Layer 6 of a small transformer language model trained on English Wikipedia (9 layers, counted from 0, width 128).
A neuron adds its activation times its output weights to the MLP's output. To switch it off is to set its activation to zero at one token and run the rest of the model.
A neuron's activation on a vector x is GELU(gate . x) times (in . x), where the dot is the dot product.

Input weights of the MLP neurons that the questions are about. A number n stands for (n - 500) times 0.0013.
n8 gate: 465,452,403,483,521,573,500,359,385,700,645,417,580,653,790,682,262,324,647,556,381,693,478,461,483,608,404,529,641,531,440,833,456,509,450,500,411,336,446,380,621,409,479,551,461,674,392,604,352,378,446,522,504,308,543,823,789,756,429,382,643,208,691,530,517,791,629,342,426,403,339,443,517,611,575,457,300,378,244,270,461,487,99,328,395,343,615,415,237,517,587,719,710,291,487,257,561,539,496,246,702,574,508,411,358,605,629,431,582,242,612,535,487,522,320,308,345,370,434,735,667,604,504,474,504,526,552,712
n44 gate: 251,323,311,564,480,342,496,414,369,358,529,349,363,695,496,456,500,576,512,528,864,672,536,620,469,453,532,492,468,705,572,402,558,317,359,524,302,504,372,643,484,569,679,225,480,440,412,553,367,500,381,585,419,425,580,524,488,585,492,626,457,561,436,577,591,607,388,541,803,606,399,762,767,500,290,395,596,561,484,475,368,710,905,340,459,508,630,347,608,553,436,658,524,707,484,607,431,294,606,610,696,222,634,521,679,740,484,408,428,512,588,312,612,556,729,591,640,395,418,484,552,351,641,464,305,605,734,693
n56 gate: 482,434,491,504,579,575,513,392,644,660,769,594,532,478,526,531,783,36,681,730,387,478,399,337,414,651,633,757,309,257,255,384,288,362,393,439,500,245,602,709,474,668,452,237,685,473,562,580,314,509,597,451,313,583,188,447,639,451,662,353,556,220,407,451,679,448,465,187,513,563,434,626,314,439,464,469,383,482,526,500,246,567,575,544,617,598,582,523,786,513,496,430,364,305,663,526,433,362,604,643,412,434,552,436,369,540,265,496,102,358,575,585,478,743,469,378,557,425,518,309,417,695,391,500,487,624,469,107
n90 gate: 323,839,526,379,617,555,663,466,450,377,290,382,687,551,458,597,530,345,395,301,625,543,466,407,463,644,568,537,621,423,295,521,461,530,479,504,404,209,414,588,724,585,492,380,454,655,344,517,542,449,609,474,330,633,445,492,692,593,526,530,603,602,593,262,300,818,466,474,216,539,314,633,555,558,440,513,517,393,500,552,630,619,921,391,663,491,401,609,218,470,542,761,496,335,286,429,659,470,748,624,496,339,339,678,240,616,613,407,297,694,416,483,496,276,328,433,412,237,689,551,826,449,600,395,487,597,420,652
n275 gate: 473,402,432,702,311,612,667,667,500,478,572,162,619,424,668,411,491,447,713,576,648,306,659,575,669,476,317,504,190,604,320,262,627,670,288,258,273,190,487,443,655,438,496,196,416,450,314,621,241,536,334,302,464,684,535,579,531,487,722,442,712,563,180,746,500,434,566,603,540,486,179,523,710,421,668,375,401,348,215,396,337,451,580,478,473,424,722,651,376,527,576,342,632,628,522,491,459,487,600,549,372,260,465,555,434,882,509,407,309,648,496,482,487,487,779,561,664,389,500,451,399,593,482,518,540,336,714,287
n285 gate: 476,500,465,517,473,430,453,636,571,442,458,602,507,341,347,333,490,632,323,415,386,497,615,497,513,338,459,470,648,632,534,403,584,517,288,439,668,633,487,615,572,295,372,477,589,315,404,404,342,661,644,386,424,487,622,537,569,658,510,400,394,490,435,421,827,534,551,321,510,670,555,379,524,510,486,408,607,552,639,469,419,644,565,225,503,634,383,489,466,531,230,267,395,268,573,547,497,586,447,466,520,633,403,493,520,220,378,554,411,393,463,521,466,685,566,641,531,435,382,572,236,517,451,452,600,439,401,544
n287 gate: 446,554,475,442,459,496,734,715,242,500,626,484,247,97,537,517,517,245,612,537,492,681,442,512,557,635,454,633,594,584,574,588,670,353,540,623,492,330,155,361,260,371,479,480,397,667,533,442,558,421,369,345,312,459,541,413,899,379,513,622,512,462,641,200,463,471,595,513,554,618,467,395,558,643,309,770,363,504,589,407,307,387,405,343,492,287,480,551,459,571,554,578,558,773,492,729,546,538,541,337,686,384,545,701,656,626,534,272,214,277,508,576,389,554,306,382,273,392,580,471,385,475,346,686,517,608,454,587
n314 gate: 370,293,745,713,284,524,391,564,425,466,385,402,383,521,513,183,569,446,471,622,699,513,567,349,409,507,652,676,263,453,417,556,440,530,484,387,512,550,476,525,428,339,646,620,374,504,555,665,470,661,585,679,870,371,454,588,474,318,328,402,574,479,652,182,533,554,596,526,356,389,369,573,517,554,160,289,486,334,439,564,625,415,240,550,654,534,281,582,382,245,783,472,571,487,185,504,453,580,249,385,668,238,372,530,133,402,504,286,470,726,752,551,521,686,419,525,504,508,444,394,546,441,465,504,504,740,551,614
n8 in: 617,533,371,523,551,249,323,438,435,599,529,369,510,590,448,627,295,658,392,664,505,824,603,200,583,591,344,532,250,385,523,462,663,381,578,523,491,697,368,570,191,726,235,293,598,557,528,524,590,807,621,709,794,333,500,155,638,425,624,595,692,382,622,571,319,314,495,795,820,367,679,576,637,565,567,683,612,235,632,510,491,552,533,481,572,429,537,602,767,268,726,672,435,887,308,528,543,689,789,491,332,603,688,529,667,557,683,753,467,619,439,524,486,665,581,495,463,853,557,415,240,641,345,373,524,566,458,744
n44 in: 608,456,537,663,448,530,516,504,508,536,769,844,417,520,296,625,239,512,532,540,595,447,368,396,300,522,617,422,401,578,524,264,496,354,730,599,378,532,357,655,540,456,667,775,388,651,544,355,520,266,473,756,654,524,356,711,480,448,529,415,539,419,661,520,532,560,448,399,311,516,516,341,436,254,537,596,281,536,321,553,468,536,568,664,382,536,480,665,472,387,351,560,619,108,668,532,699,581,590,541,408,576,378,347,639,476,266,312,689,590,261,500,468,544,549,326,404,178,537,456,341,287,512,540,536,688,508,404
n56 in: 466,555,457,227,270,278,584,530,609,615,586,488,456,509,703,441,539,319,462,564,558,431,538,694,438,444,577,599,525,664,508,787,409,453,319,387,717,340,516,450,454,504,655,330,196,593,250,726,598,517,217,444,470,575,605,656,440,355,345,461,595,462,402,555,483,395,471,513,249,453,419,341,513,408,375,750,671,372,632,401,567,679,420,593,36,406,508,670,542,649,623,698,324,631,372,338,543,517,591,436,723,627,347,661,693,479,704,268,657,620,765,174,517,644,289,542,378,475,565,479,684,470,487,327,393,585,419,610
n90 in: 414,441,721,723,353,492,370,514,594,319,473,457,672,381,383,559,665,554,500,85,473,560,563,819,231,556,713,561,562,564,344,555,602,582,434,478,522,590,408,313,410,690,746,469,586,508,482,677,450,668,353,500,568,540,401,428,587,650,624,587,654,713,789,718,349,348,545,413,604,527,898,697,337,772,680,685,515,359,566,459,683,564,343,397,477,468,473,114,361,409,247,868,527,421,539,353,413,328,324,172,338,215,469,416,580,742,542,311,477,355,675,454,531,658,422,398,590,324,426,559,464,482,514,653,746,437,514,717
n275 in: 455,373,329,617,625,568,684,523,621,345,491,789,331,335,523,614,578,550,364,795,210,634,568,405,362,415,678,707,348,542,442,495,676,266,579,590,411,704,500,191,391,372,298,598,468,452,718,482,454,359,726,537,587,643,505,514,514,377,537,757,354,359,759,464,348,473,424,459,678,587,759,828,596,442,509,627,144,477,725,283,581,514,301,658,445,600,407,636,532,541,550,347,590,47,694,692,624,596,331,349,450,568,544,491,581,523,509,428,713,442,387,270,320,405,505,549,432,782,583,600,752,568,691,613,528,709,309,300
n285 in: 699,594,622,400,239,622,679,559,611,598,731,608,556,434,673,554,434,608,464,706,504,555,500,450,422,559,391,591,479,478,543,639,507,431,679,711,774,374,476,432,662,562,586,288,320,633,424,471,475,580,586,361,482,282,432,565,602,453,504,452,655,460,543,591,514,747,543,562,351,621,362,412,460,607,452,648,177,500,324,415,421,453,558,676,327,562,504,325,525,668,601,632,615,411,539,564,500,602,574,628,421,384,373,414,403,460,663,471,413,638,370,496,446,543,507,318,388,558,404,482,367,659,727,774,463,547,478,438
n287 in: 560,543,565,424,513,572,597,200,496,667,452,858,526,483,560,479,344,343,419,632,613,561,483,292,442,450,727,798,496,266,449,522,413,474,218,365,374,445,356,479,457,461,830,646,581,511,445,534,766,419,626,569,392,458,309,831,483,342,604,603,413,719,265,530,487,513,420,621,470,357,453,565,586,336,365,778,574,543,632,639,437,380,432,564,526,569,362,399,445,311,299,492,576,434,376,626,439,183,529,487,648,543,646,158,593,474,448,581,752,617,687,496,563,457,426,122,585,432,357,650,293,261,487,606,672,530,620,743
n314 in: 544,496,317,483,617,582,457,580,245,641,624,496,468,283,745,623,504,617,644,596,530,642,622,605,551,490,460,470,522,295,725,88,657,337,364,647,616,509,589,707,465,575,608,449,395,511,723,799,610,381,592,677,685,569,400,596,620,491,705,633,517,482,504,553,725,556,496,571,324,535,724,531,847,707,800,697,417,496,496,540,257,522,326,683,456,421,581,266,378,447,342,480,674,207,517,410,438,324,487,350,539,557,650,482,353,389,783,500,408,585,500,318,270,355,247,474,513,553,611,219,660,334,819,513,770,526,434,723

Output weights of the MLP neurons that the questions are about. A number n stands for (n - 500) times 0.0014.
n8: 496,478,440,478,387,337,346,500,260,476,653,742,315,594,571,429,410,418,330,843,389,383,508,616,710,695,411,350,694,180,564,611,204,366,456,593,695,519,320,573,432,413,526,297,471,469,555,656,545,571,374,450,496,289,488,802,451,462,548,615,434,443,492,552,555,436,496,476,617,332,674,634,512,543,598,299,588,416,426,405,556,369,442,431,409,287,504,648,572,724,429,912,653,412,353,358,399,724,362,429,571,590,568,305,437,590,391,295,418,533,720,588,322,668,445,671,363,558,351,446,766,585,389,678,473,396,429,591
n44: 330,530,316,466,154,515,442,539,616,461,437,728,466,504,656,466,606,660,405,507,369,564,678,560,551,217,546,507,574,565,394,862,408,554,467,350,229,535,477,463,361,269,561,364,440,416,414,503,284,562,328,513,535,507,614,543,534,737,397,483,564,451,319,614,582,469,603,478,518,507,492,793,588,511,521,390,838,617,550,410,288,370,623,368,669,489,538,459,602,658,390,597,432,625,558,682,337,454,365,531,427,280,453,373,619,536,521,548,237,537,365,438,540,466,659,469,647,514,418,486,526,554,511,387,539,386,576,532
n56: 550,369,536,611,345,735,493,419,374,468,490,329,541,638,330,602,658,338,378,455,385,591,423,584,384,616,416,372,756,413,583,421,422,404,416,366,474,479,349,551,420,438,363,534,570,384,578,181,571,439,443,471,595,420,504,481,436,474,529,476,665,483,352,533,525,603,649,475,395,534,673,551,456,549,472,515,747,471,529,647,641,406,403,722,762,458,658,473,363,681,295,804,511,424,568,483,554,503,294,551,383,525,468,251,468,493,324,773,450,431,424,572,607,372,550,423,686,306,620,787,429,604,496,266,465,547,525,369
n90: 584,489,416,354,432,557,595,446,592,484,673,419,322,449,319,576,426,237,259,370,868,418,529,562,763,570,614,564,349,821,436,476,355,568,549,876,621,397,328,272,491,449,418,533,636,322,472,366,333,458,449,504,496,390,516,673,436,534,540,434,439,462,581,804,599,481,589,552,423,381,321,320,537,310,539,670,398,492,361,444,456,384,341,695,295,586,585,485,544,481,689,349,471,120,606,573,294,725,522,440,593,633,612,406,536,311,645,450,452,441,412,732,401,588,400,590,500,202,535,315,342,541,456,473,609,511,560,631
n275: 675,364,300,629,356,295,500,601,623,394,471,473,774,562,653,716,321,434,420,500,477,238,538,850,516,649,319,559,440,575,373,470,389,644,436,549,454,329,540,526,445,470,355,310,404,815,445,617,317,605,516,567,558,542,530,556,243,465,432,579,619,611,275,564,592,312,395,653,515,243,329,527,542,496,555,711,801,410,500,507,410,403,496,496,542,533,454,596,616,367,559,670,508,564,588,428,591,601,283,559,320,328,545,678,615,658,434,500,382,514,612,437,563,747,419,412,583,457,526,410,477,542,667,417,460,348,470,496
n285: 408,464,387,739,368,488,426,484,425,535,443,468,492,512,447,556,529,465,483,347,405,322,561,558,670,430,569,479,564,541,628,360,478,438,349,395,379,713,458,530,310,335,340,565,614,774,621,358,559,399,421,508,587,452,735,529,402,575,407,494,553,477,443,479,725,319,539,407,497,469,617,424,458,344,462,515,724,476,459,533,533,370,468,500,514,578,563,523,497,555,404,520,364,397,562,692,455,465,405,492,581,585,658,549,521,345,307,599,423,448,530,420,470,434,500,525,479,514,433,497,633,342,373,367,497,489,473,668
n287: 363,575,489,621,526,313,470,768,366,504,555,613,475,612,524,617,556,362,478,536,567,534,317,463,570,489,419,458,677,556,592,637,455,561,500,504,425,536,352,469,561,247,638,401,445,183,655,566,533,277,274,262,589,407,368,446,514,371,697,404,689,405,694,604,447,199,303,488,473,551,379,551,593,667,388,735,424,554,615,690,415,319,279,543,449,644,797,318,373,541,380,674,611,467,424,371,582,907,636,532,649,549,489,511,742,665,478,529,525,486,419,508,322,287,576,467,430,371,496,386,520,486,538,519,567,532,416,379
n314: 794,485,362,693,586,654,236,636,488,422,370,495,342,508,371,328,352,543,523,447,566,512,496,458,526,310,567,488,174,601,388,460,644,559,375,311,558,401,496,577,377,496,330,421,656,439,413,329,383,552,462,532,748,395,367,543,613,613,677,370,378,553,496,412,547,591,532,628,476,607,396,549,565,373,254,480,597,696,463,500,440,762,550,302,466,647,542,647,972,485,492,457,331,569,658,373,664,211,496,642,588,453,667,558,603,367,687,424,603,350,564,218,492,650,540,330,484,619,329,224,397,604,374,488,515,529,615,594

Each question names a token from some text and the token that comes next. It shows the vector x that enters the MLP there. A number n stands for (n - 500) times 0.0051.

Then comes g, the gradient of the next token's log-probability with respect to the MLP's output, scaled to length 1. A neuron's effect is roughly proportional to its activation times (output weights . g). A number n stands for (n - 500) times 0.00088.

"20", then "12"
x: 630,487,524,504,506,409,555,482,391,523,397,603,574,393,701,393,415,414,293,655,449,485,585,434,402,436,562,503,505,423,432,499,561,522,403,586,657,495,566,572,613,374,409,594,460,428,529,638,614,514,542,525,418,518,501,616,485,448,435,531,555,695,467,550,501,367,525,645,470,420,416,710,495,445,579,308,461,541,527,541,779,461,632,357,614,615,532,492,437,430,395,124,456,439,501,451,721,429,440,483,468,624,479,507,456,454,591,702,344,573,538,358,396,376,543,909,364,442,591,566,592,397,531,500,425,374,528,650
g: 376,490,583,478,539,395,477,526,444,286,723,444,542,559,572,739,693,449,573,502,465,566,625,549,535,477,260,587,739,495,535,466,568,477,563,188,467,422,241,467,581,549,500,433,463,396,597,548,597,420,369,520,481,636,533,509,535,461,486,422,423,463,326,450,493,388,584,500,578,528,755,416,581,439,489,498,457,757,695,566,606,525,611,352,587,517,594,542,631,542,410,446,490,505,405,477,575,387,516,603,534,575,539,492,661,581,509,584,444,499,515,417,506,708,499,372,433,514,370,532,503,567,509,468,739,500,389,486
Which neuron, switched off, lowers the next token's probability most? n90

" time", then " in"
x: 641,238,539,357,510,369,599,349,445,545,672,352,508,523,608,554,496,463,573,446,494,377,616,585,517,436,470,306,411,427,358,620,480,541,531,631,530,569,399,512,529,454,524,542,528,335,515,442,604,314,661,427,549,333,392,692,455,569,506,712,325,631,528,478,662,487,639,314,561,738,483,605,650,416,685,568,458,482,399,498,573,303,543,481,320,592,592,571,519,418,434,278,320,350,519,388,498,412,519,516,523,357,623,565,396,636,679,513,533,402,437,507,580,632,544,335,438,480,336,426,450,478,518,458,529,615,368,477
g: 398,610,399,489,526,274,338,473,589,497,495,541,349,582,528,618,694,676,619,511,546,316,594,339,464,498,330,688,689,641,508,414,502,554,522,383,500,559,498,515,401,588,583,410,570,454,630,487,549,441,588,491,493,594,660,369,461,447,677,391,489,636,559,329,623,508,614,509,695,660,701,526,419,572,507,514,485,683,649,440,577,423,555,474,402,470,537,561,408,353,603,412,453,535,418,556,512,432,505,507,292,503,428,581,279,516,574,499,512,464,484,696,535,428,378,676,498,734,418,623,429,422,520,550,557,472,456,533
Which neuron, switched off, lowers the next token's probability most? n8

"A", then "P"
x: 416,572,484,526,572,441,420,485,313,372,588,424,673,406,467,306,524,738,337,486,572,456,587,534,563,439,405,359,407,547,442,269,774,348,460,556,424,583,455,438,450,459,377,646,436,239,505,596,455,724,458,575,594,440,503,328,294,504,458,740,175,533,560,385,523,464,367,586,597,361,618,543,575,633,433,504,455,487,462,452,403,519,613,467,415,499,440,587,434,539,450,500,379,723,576,533,406,342,470,685,522,428,611,693,447,633,369,666,597,419,519,598,548,567,516,497,449,474,446,576,475,473,464,480,530,564,462,473
g: 445,497,528,536,550,429,537,609,465,579,403,525,459,493,479,387,485,553,438,483,397,585,558,475,284,517,565,519,555,574,551,546,485,451,324,687,629,401,206,643,585,429,464,548,568,492,573,545,514,543,457,552,447,770,461,522,392,599,478,552,516,387,684,467,473,428,382,475,379,554,530,447,393,580,460,429,497,408,863,746,699,501,350,530,466,484,433,604,580,381,407,693,483,543,354,460,506,494,468,599,686,447,652,574,410,541,513,464,586,344,426,634,578,579,279,601,330,541,495,627,533,440,515,604,562,482,438,674
Which neuron, switched off, lowers the next token's probability most? n44

"e", then "igh"
x: 376,700,498,567,488,320,625,521,392,449,583,438,693,404,579,509,640,585,569,460,543,860,553,578,483,437,506,385,633,737,456,402,379,387,395,729,480,468,342,466,497,450,275,511,346,371,470,337,526,507,425,431,392,405,498,559,448,454,495,475,644,469,553,329,613,384,426,399,596,538,647,606,580,764,695,617,455,554,598,460,582,441,579,519,513,490,596,485,526,424,606,247,452,726,356,540,547,628,489,469,535,336,551,426,650,403,529,311,526,462,538,380,620,593,429,590,479,466,557,523,353,318,494,407,648,591,532,576
g: 518,419,781,511,723,609,428,621,510,403,500,375,654,438,496,281,357,656,361,602,591,589,801,404,639,499,495,491,477,514,518,528,535,471,562,647,476,541,480,589,445,519,578,417,532,573,584,565,573,613,587,480,464,290,436,418,378,455,524,540,420,618,509,549,592,472,508,566,637,562,609,597,438,423,552,469,489,543,502,635,526,569,620,345,556,404,398,661,479,603,343,287,570,506,636,598,422,595,532,322,610,431,532,583,502,725,363,663,410,412,442,448,597,519,631,429,453,507,543,596,474,446,460,474,560,356,727,508
Which neuron, switched off, lowers the next token's probability most? n287

"as", then " ev"
x: 501,416,457,368,411,367,615,370,404,490,450,255,378,445,474,417,556,537,329,595,502,491,469,474,556,439,520,546,434,579,498,613,604,418,387,486,429,569,574,603,444,321,472,479,415,227,353,447,483,410,452,451,415,407,546,534,477,419,477,590,440,495,418,638,605,476,495,565,564,547,400,497,422,413,489,662,453,450,502,536,457,374,722,619,366,512,558,447,534,497,608,301,457,296,533,518,686,446,658,606,388,536,559,744,566,525,438,599,439,518,515,539,679,505,389,551,564,366,552,354,362,494,486,462,513,482,497,491
g: 522,537,344,380,554,711,633,370,581,355,493,733,340,480,489,678,655,519,456,466,521,413,354,602,498,451,603,419,295,539,512,502,582,421,451,434,593,557,381,262,403,660,346,585,440,471,664,481,505,490,615,433,541,586,627,562,618,494,432,449,393,416,560,364,357,510,519,483,591,494,586,522,496,518,518,591,506,583,369,517,577,406,483,737,691,666,570,477,372,525,586,311,585,496,550,413,548,572,499,599,702,541,630,346,519,537,612,686,477,548,525,356,579,384,528,515,521,579,253,384,526,587,480,532,514,432,392,497
Which neuron, switched off, lowers the next token's probability most? n90

" c", then "erv"
x: 627,574,310,412,539,331,690,422,438,602,787,483,509,679,486,394,565,597,488,449,403,705,486,446,496,437,411,467,582,512,409,602,473,504,624,662,483,617,540,280,553,328,495,309,529,282,497,561,437,664,582,422,688,396,538,264,576,520,565,571,596,501,456,355,580,451,444,552,404,426,721,618,424,503,716,459,455,399,667,525,655,493,574,489,486,577,467,557,404,506,385,473,357,321,293,380,512,551,432,474,510,463,556,382,548,482,608,622,602,383,681,538,483,545,521,527,414,473,695,461,579,450,561,426,597,492,584,629
g: 411,479,631,454,527,576,359,622,552,484,396,398,510,442,379,539,539,640,499,370,264,406,413,590,424,468,484,286,531,351,513,469,303,555,354,558,548,535,573,374,432,463,601,485,489,310,393,570,334,433,402,472,668,669,504,523,561,385,491,502,622,609,524,498,438,542,660,255,597,546,373,322,414,533,480,529,500,491,472,553,666,585,452,458,432,456,548,641,383,535,543,559,598,541,481,464,463,417,498,532,411,481,539,352,518,507,363,519,438,426,476,471,535,278,541,561,451,489,709,627,432,489,517,593,508,485,931,658
Which neuron, switched off, raises the next token's probability most? n8

"70", then "s"
x: 575,550,383,644,416,433,581,527,628,488,513,505,576,588,558,511,391,558,520,591,495,498,487,545,353,436,554,539,420,498,347,499,587,500,545,575,509,590,470,336,644,512,436,412,605,371,482,305,390,765,464,456,441,470,427,486,416,406,554,474,377,687,520,582,617,417,558,483,576,413,439,524,478,314,724,587,454,419,495,494,448,574,641,531,499,716,598,410,411,507,285,220,376,538,677,632,236,470,288,548,371,381,638,606,615,752,563,624,455,392,505,463,503,457,610,623,572,353,374,458,483,617,576,526,603,525,383,470
g: 436,407,513,447,433,427,558,584,496,471,453,554,558,613,650,403,622,484,392,570,330,411,723,738,386,518,679,624,800,611,538,575,579,519,537,525,598,543,529,357,571,508,506,653,498,575,266,403,499,511,389,619,386,539,522,519,445,507,611,555,478,561,476,493,479,375,533,551,435,540,572,472,481,539,443,596,511,450,787,621,653,533,513,534,496,479,586,487,653,589,488,723,628,445,501,522,507,638,459,493,85,572,411,522,541,443,484,521,515,385,679,381,510,322,543,590,460,471,580,647,547,535,447,463,531,568,465,609
Which neuron, switched off, lowers the next token's probability most? n275

" life", then " ==\n"
x: 557,378,297,458,568,498,697,463,477,369,648,428,417,558,562,557,463,704,583,558,409,385,535,656,339,438,335,552,309,574,376,682,433,438,408,319,545,630,420,575,633,337,509,447,428,382,577,384,555,391,626,518,602,353,583,480,507,508,489,352,289,507,475,553,578,617,610,374,506,626,456,655,625,427,628,536,446,509,506,430,592,486,462,570,348,542,665,749,391,424,585,362,437,460,459,419,474,477,433,664,519,450,522,608,376,798,534,525,354,254,544,473,554,490,343,465,534,656,691,531,284,510,614,521,697,405,397,495
g: 735,528,690,468,529,515,557,471,423,426,469,473,443,356,491,446,692,486,494,535,485,486,541,541,475,506,528,483,455,495,493,475,489,384,566,497,393,490,294,401,546,576,555,366,548,530,435,597,441,570,466,490,547,252,326,543,454,506,454,607,734,466,704,597,624,468,568,385,344,408,360,576,309,555,547,605,489,527,422,561,310,513,751,565,407,522,460,652,442,442,381,712,439,459,326,478,450,684,477,635,261,662,476,475,461,579,502,566,581,637,596,440,740,398,572,411,452,613,493,372,381,498,396,496,514,538,526,661
Which neuron, switched off, lowers the next token's probability most? n275

" ev", then "ang"
x: 669,380,426,500,639,426,631,419,521,414,443,552,380,683,583,390,678,625,340,448,496,315,532,504,557,438,538,403,588,369,472,527,608,490,563,523,602,566,380,479,393,718,415,373,356,294,654,359,561,407,556,387,340,432,493,544,693,532,627,427,465,452,433,310,325,456,441,452,356,644,267,325,635,361,478,523,458,482,648,452,578,390,731,327,665,660,586,383,413,455,684,496,489,461,516,569,591,596,498,430,566,523,516,216,598,553,573,384,473,404,707,233,617,379,235,359,375,487,444,499,485,531,612,475,545,508,416,591
g: 596,514,424,400,536,439,528,558,542,491,522,460,480,444,410,645,372,540,632,581,527,489,618,539,381,484,554,602,341,469,695,448,675,485,617,436,506,475,518,461,423,545,563,737,493,431,371,558,607,428,407,426,552,401,535,371,450,479,506,457,416,401,625,553,620,422,593,407,106,572,445,427,465,421,426,341,493,461,615,572,656,526,414,359,364,550,534,397,469,601,546,610,531,413,446,414,485,602,519,532,622,597,518,432,580,472,814,610,469,570,536,505,451,549,569,577,520,247,680,433,503,338,388,397,524,530,805,487
Which neuron, switched off, lowers the next token's probability most? n287

"ish", then " D"
x: 528,419,319,640,478,401,360,425,391,460,676,592,424,621,530,525,334,711,377,378,519,516,382,501,677,436,477,400,392,573,444,453,544,370,401,511,495,601,502,420,499,479,438,369,542,336,591,439,434,589,513,634,489,388,550,610,543,559,392,602,235,564,414,502,481,482,631,688,464,539,692,501,593,566,493,432,458,618,371,388,426,428,393,542,368,561,588,486,291,544,381,233,340,442,477,680,492,477,450,720,536,649,537,704,625,630,526,767,576,495,614,568,511,478,659,533,596,503,535,516,495,469,750,539,545,491,624,493
g: 368,506,534,497,451,453,312,498,586,596,501,552,575,466,423,513,586,451,451,488,667,456,610,719,643,491,721,730,532,521,566,455,458,601,556,372,412,578,507,294,559,590,471,522,473,403,608,546,471,522,457,490,537,558,642,482,514,322,383,506,365,339,528,597,612,316,390,527,771,546,626,580,565,495,586,449,495,596,483,239,444,563,623,253,457,480,522,459,538,416,497,412,625,446,512,403,610,312,461,562,469,489,529,411,513,493,490,388,572,445,631,368,329,550,388,570,593,458,531,588,502,659,300,337,342,519,365,611
Which neuron, switched off, raises the next token's probability most? n285

" ", then "20"
x: 418,449,453,547,603,518,743,381,586,523,565,526,563,421,627,535,607,387,321,563,367,536,504,629,360,435,486,266,645,416,466,489,492,431,580,688,545,529,383,303,588,544,577,471,515,368,462,620,519,323,557,501,482,550,541,556,363,619,297,551,484,563,491,588,554,387,463,480,487,647,531,429,563,479,544,461,457,590,615,481,592,506,649,449,634,615,491,544,473,459,472,130,338,499,580,315,453,358,357,522,459,508,584,538,465,612,511,462,524,433,519,346,432,481,528,495,406,552,629,403,612,419,496,578,689,447,373,377
g: 502,561,540,432,470,303,523,482,522,553,566,511,484,635,473,601,538,473,432,550,537,234,714,465,438,483,559,476,584,662,470,474,391,407,489,598,504,430,281,428,555,497,548,624,587,490,572,514,563,518,453,422,541,637,504,448,486,397,416,472,407,580,620,588,446,422,527,798,294,168,293,441,349,452,593,657,486,594,482,688,540,460,507,287,455,651,498,494,489,462,696,530,536,441,565,628,580,537,515,590,502,566,622,507,473,399,450,557,418,491,719,419,367,503,609,508,566,434,665,719,468,586,483,504,629,447,652,508
Which neuron, switched off, raises the next token's probability most? n275

"D", then "el"
x: 526,515,402,446,457,369,396,381,519,642,574,489,646,488,421,367,572,457,540,553,329,435,518,468,360,442,505,482,597,567,365,516,399,403,401,496,689,531,539,576,461,563,337,493,465,132,666,577,457,531,425,509,553,639,597,478,576,522,398,447,478,494,574,454,540,426,533,458,445,630,482,509,339,548,559,549,460,438,758,349,520,477,579,388,480,500,596,444,580,496,597,556,539,401,393,517,539,404,577,581,586,425,500,480,506,554,543,562,584,428,608,412,418,624,504,626,533,506,437,612,542,548,411,521,525,590,491,531
g: 503,474,602,460,531,559,529,581,581,393,604,424,562,412,443,469,531,346,460,547,556,419,173,396,400,513,534,447,498,428,445,401,435,642,777,366,376,547,349,388,588,494,492,175,549,582,374,509,634,366,448,431,463,415,451,498,557,311,314,544,502,220,550,657,510,548,533,440,343,610,679,429,462,543,464,605,512,643,533,500,490,443,519,600,610,615,473,617,704,673,436,572,427,487,407,482,494,440,503,434,529,459,516,554,493,440,427,293,622,460,584,291,487,477,376,450,487,569,559,500,447,456,312,489,572,555,546,565
Which neuron, switched off, lowers the next token's probability most? n56

"s", then " about"
x: 557,323,383,411,396,411,784,523,569,495,564,242,556,505,471,342,619,483,411,496,473,342,473,668,565,435,590,332,497,355,390,586,459,492,434,500,464,500,542,536,455,512,423,422,477,316,419,340,469,374,410,525,552,440,559,650,422,353,587,466,439,757,472,436,550,616,592,382,488,480,361,520,658,545,562,575,460,509,431,533,619,472,651,461,478,445,484,533,617,514,497,212,517,462,474,499,655,582,538,603,430,423,413,466,620,580,492,818,394,703,552,577,592,548,445,521,492,379,539,457,364,376,414,449,601,546,493,469
g: 525,457,304,548,475,839,454,472,590,613,464,615,624,448,627,577,563,604,576,415,269,578,577,551,650,476,688,491,420,406,440,616,452,434,533,593,558,482,382,426,419,592,440,365,473,427,492,485,561,452,596,530,507,551,436,572,548,507,588,477,476,497,644,441,550,650,532,696,421,570,642,268,466,555,378,415,486,317,548,384,679,366,513,496,473,446,563,307,411,439,734,497,564,525,415,509,576,508,501,619,312,419,632,430,368,468,449,405,526,561,669,467,486,549,359,344,567,586,560,268,473,570,360,652,517,522,550,573
Which neuron, switched off, lowers the next token's probability most? n275

"re", then "uth"
x: 565,381,676,282,397,301,385,418,248,508,508,359,432,438,579,322,583,539,436,468,693,433,561,477,607,439,558,479,579,559,526,577,546,544,472,553,436,488,466,567,640,414,483,609,451,310,603,378,423,331,381,510,572,557,656,464,240,529,378,549,407,675,567,510,479,565,394,411,565,755,512,566,440,613,657,419,449,381,531,470,421,538,553,347,623,362,566,443,334,574,375,395,506,523,653,520,446,582,484,428,545,578,430,440,476,736,457,538,408,427,559,452,578,545,329,389,586,555,591,728,598,511,520,478,500,310,486,656
g: 468,515,501,485,411,592,465,380,534,505,480,558,660,499,458,581,461,406,601,597,344,704,571,488,464,481,435,551,497,560,593,584,553,603,905,687,520,561,652,478,464,600,435,431,458,362,613,593,545,482,372,536,441,407,515,530,503,250,561,546,648,459,413,537,553,588,244,582,551,524,381,306,386,471,375,510,483,408,427,410,559,588,542,479,415,490,592,429,380,318,690,494,572,541,470,552,475,621,581,637,383,571,685,544,296,515,436,436,526,492,577,489,322,651,377,640,383,540,467,474,523,465,549,412,515,491,747,436
Which neuron, switched off, lowers the next token's probability most? n44

"ia", then " leg"
x: 527,428,392,538,392,379,599,380,486,340,559,359,438,480,613,466,627,685,554,661,417,642,612,562,505,441,506,405,459,499,404,588,573,480,423,627,473,472,458,601,398,486,512,469,596,260,450,405,494,599,485,488,620,544,553,494,418,590,687,659,327,528,437,453,323,741,409,447,590,494,409,448,535,586,450,507,450,607,562,591,589,415,673,565,490,478,552,473,503,619,507,280,436,516,649,606,556,437,479,698,455,421,563,684,537,400,439,426,667,391,505,693,535,503,536,327,611,432,494,459,446,361,661,528,289,566,389,641
g: 390,550,410,458,409,517,575,299,550,421,559,500,580,597,502,517,320,544,594,483,522,419,342,528,531,443,388,509,481,413,523,416,460,509,484,401,601,605,401,417,548,573,471,732,415,376,506,459,381,649,816,513,471,457,561,536,530,506,421,493,471,564,452,288,514,586,564,473,393,550,357,542,714,580,607,468,523,293,239,472,311,477,535,776,639,586,537,534,332,469,641,300,556,543,547,401,537,414,501,626,518,421,507,438,560,553,523,498,557,576,552,437,373,617,414,513,554,641,508,555,535,530,689,536,703,413,580,289
Which neuron, switched off, lowers the next token's probability most? n44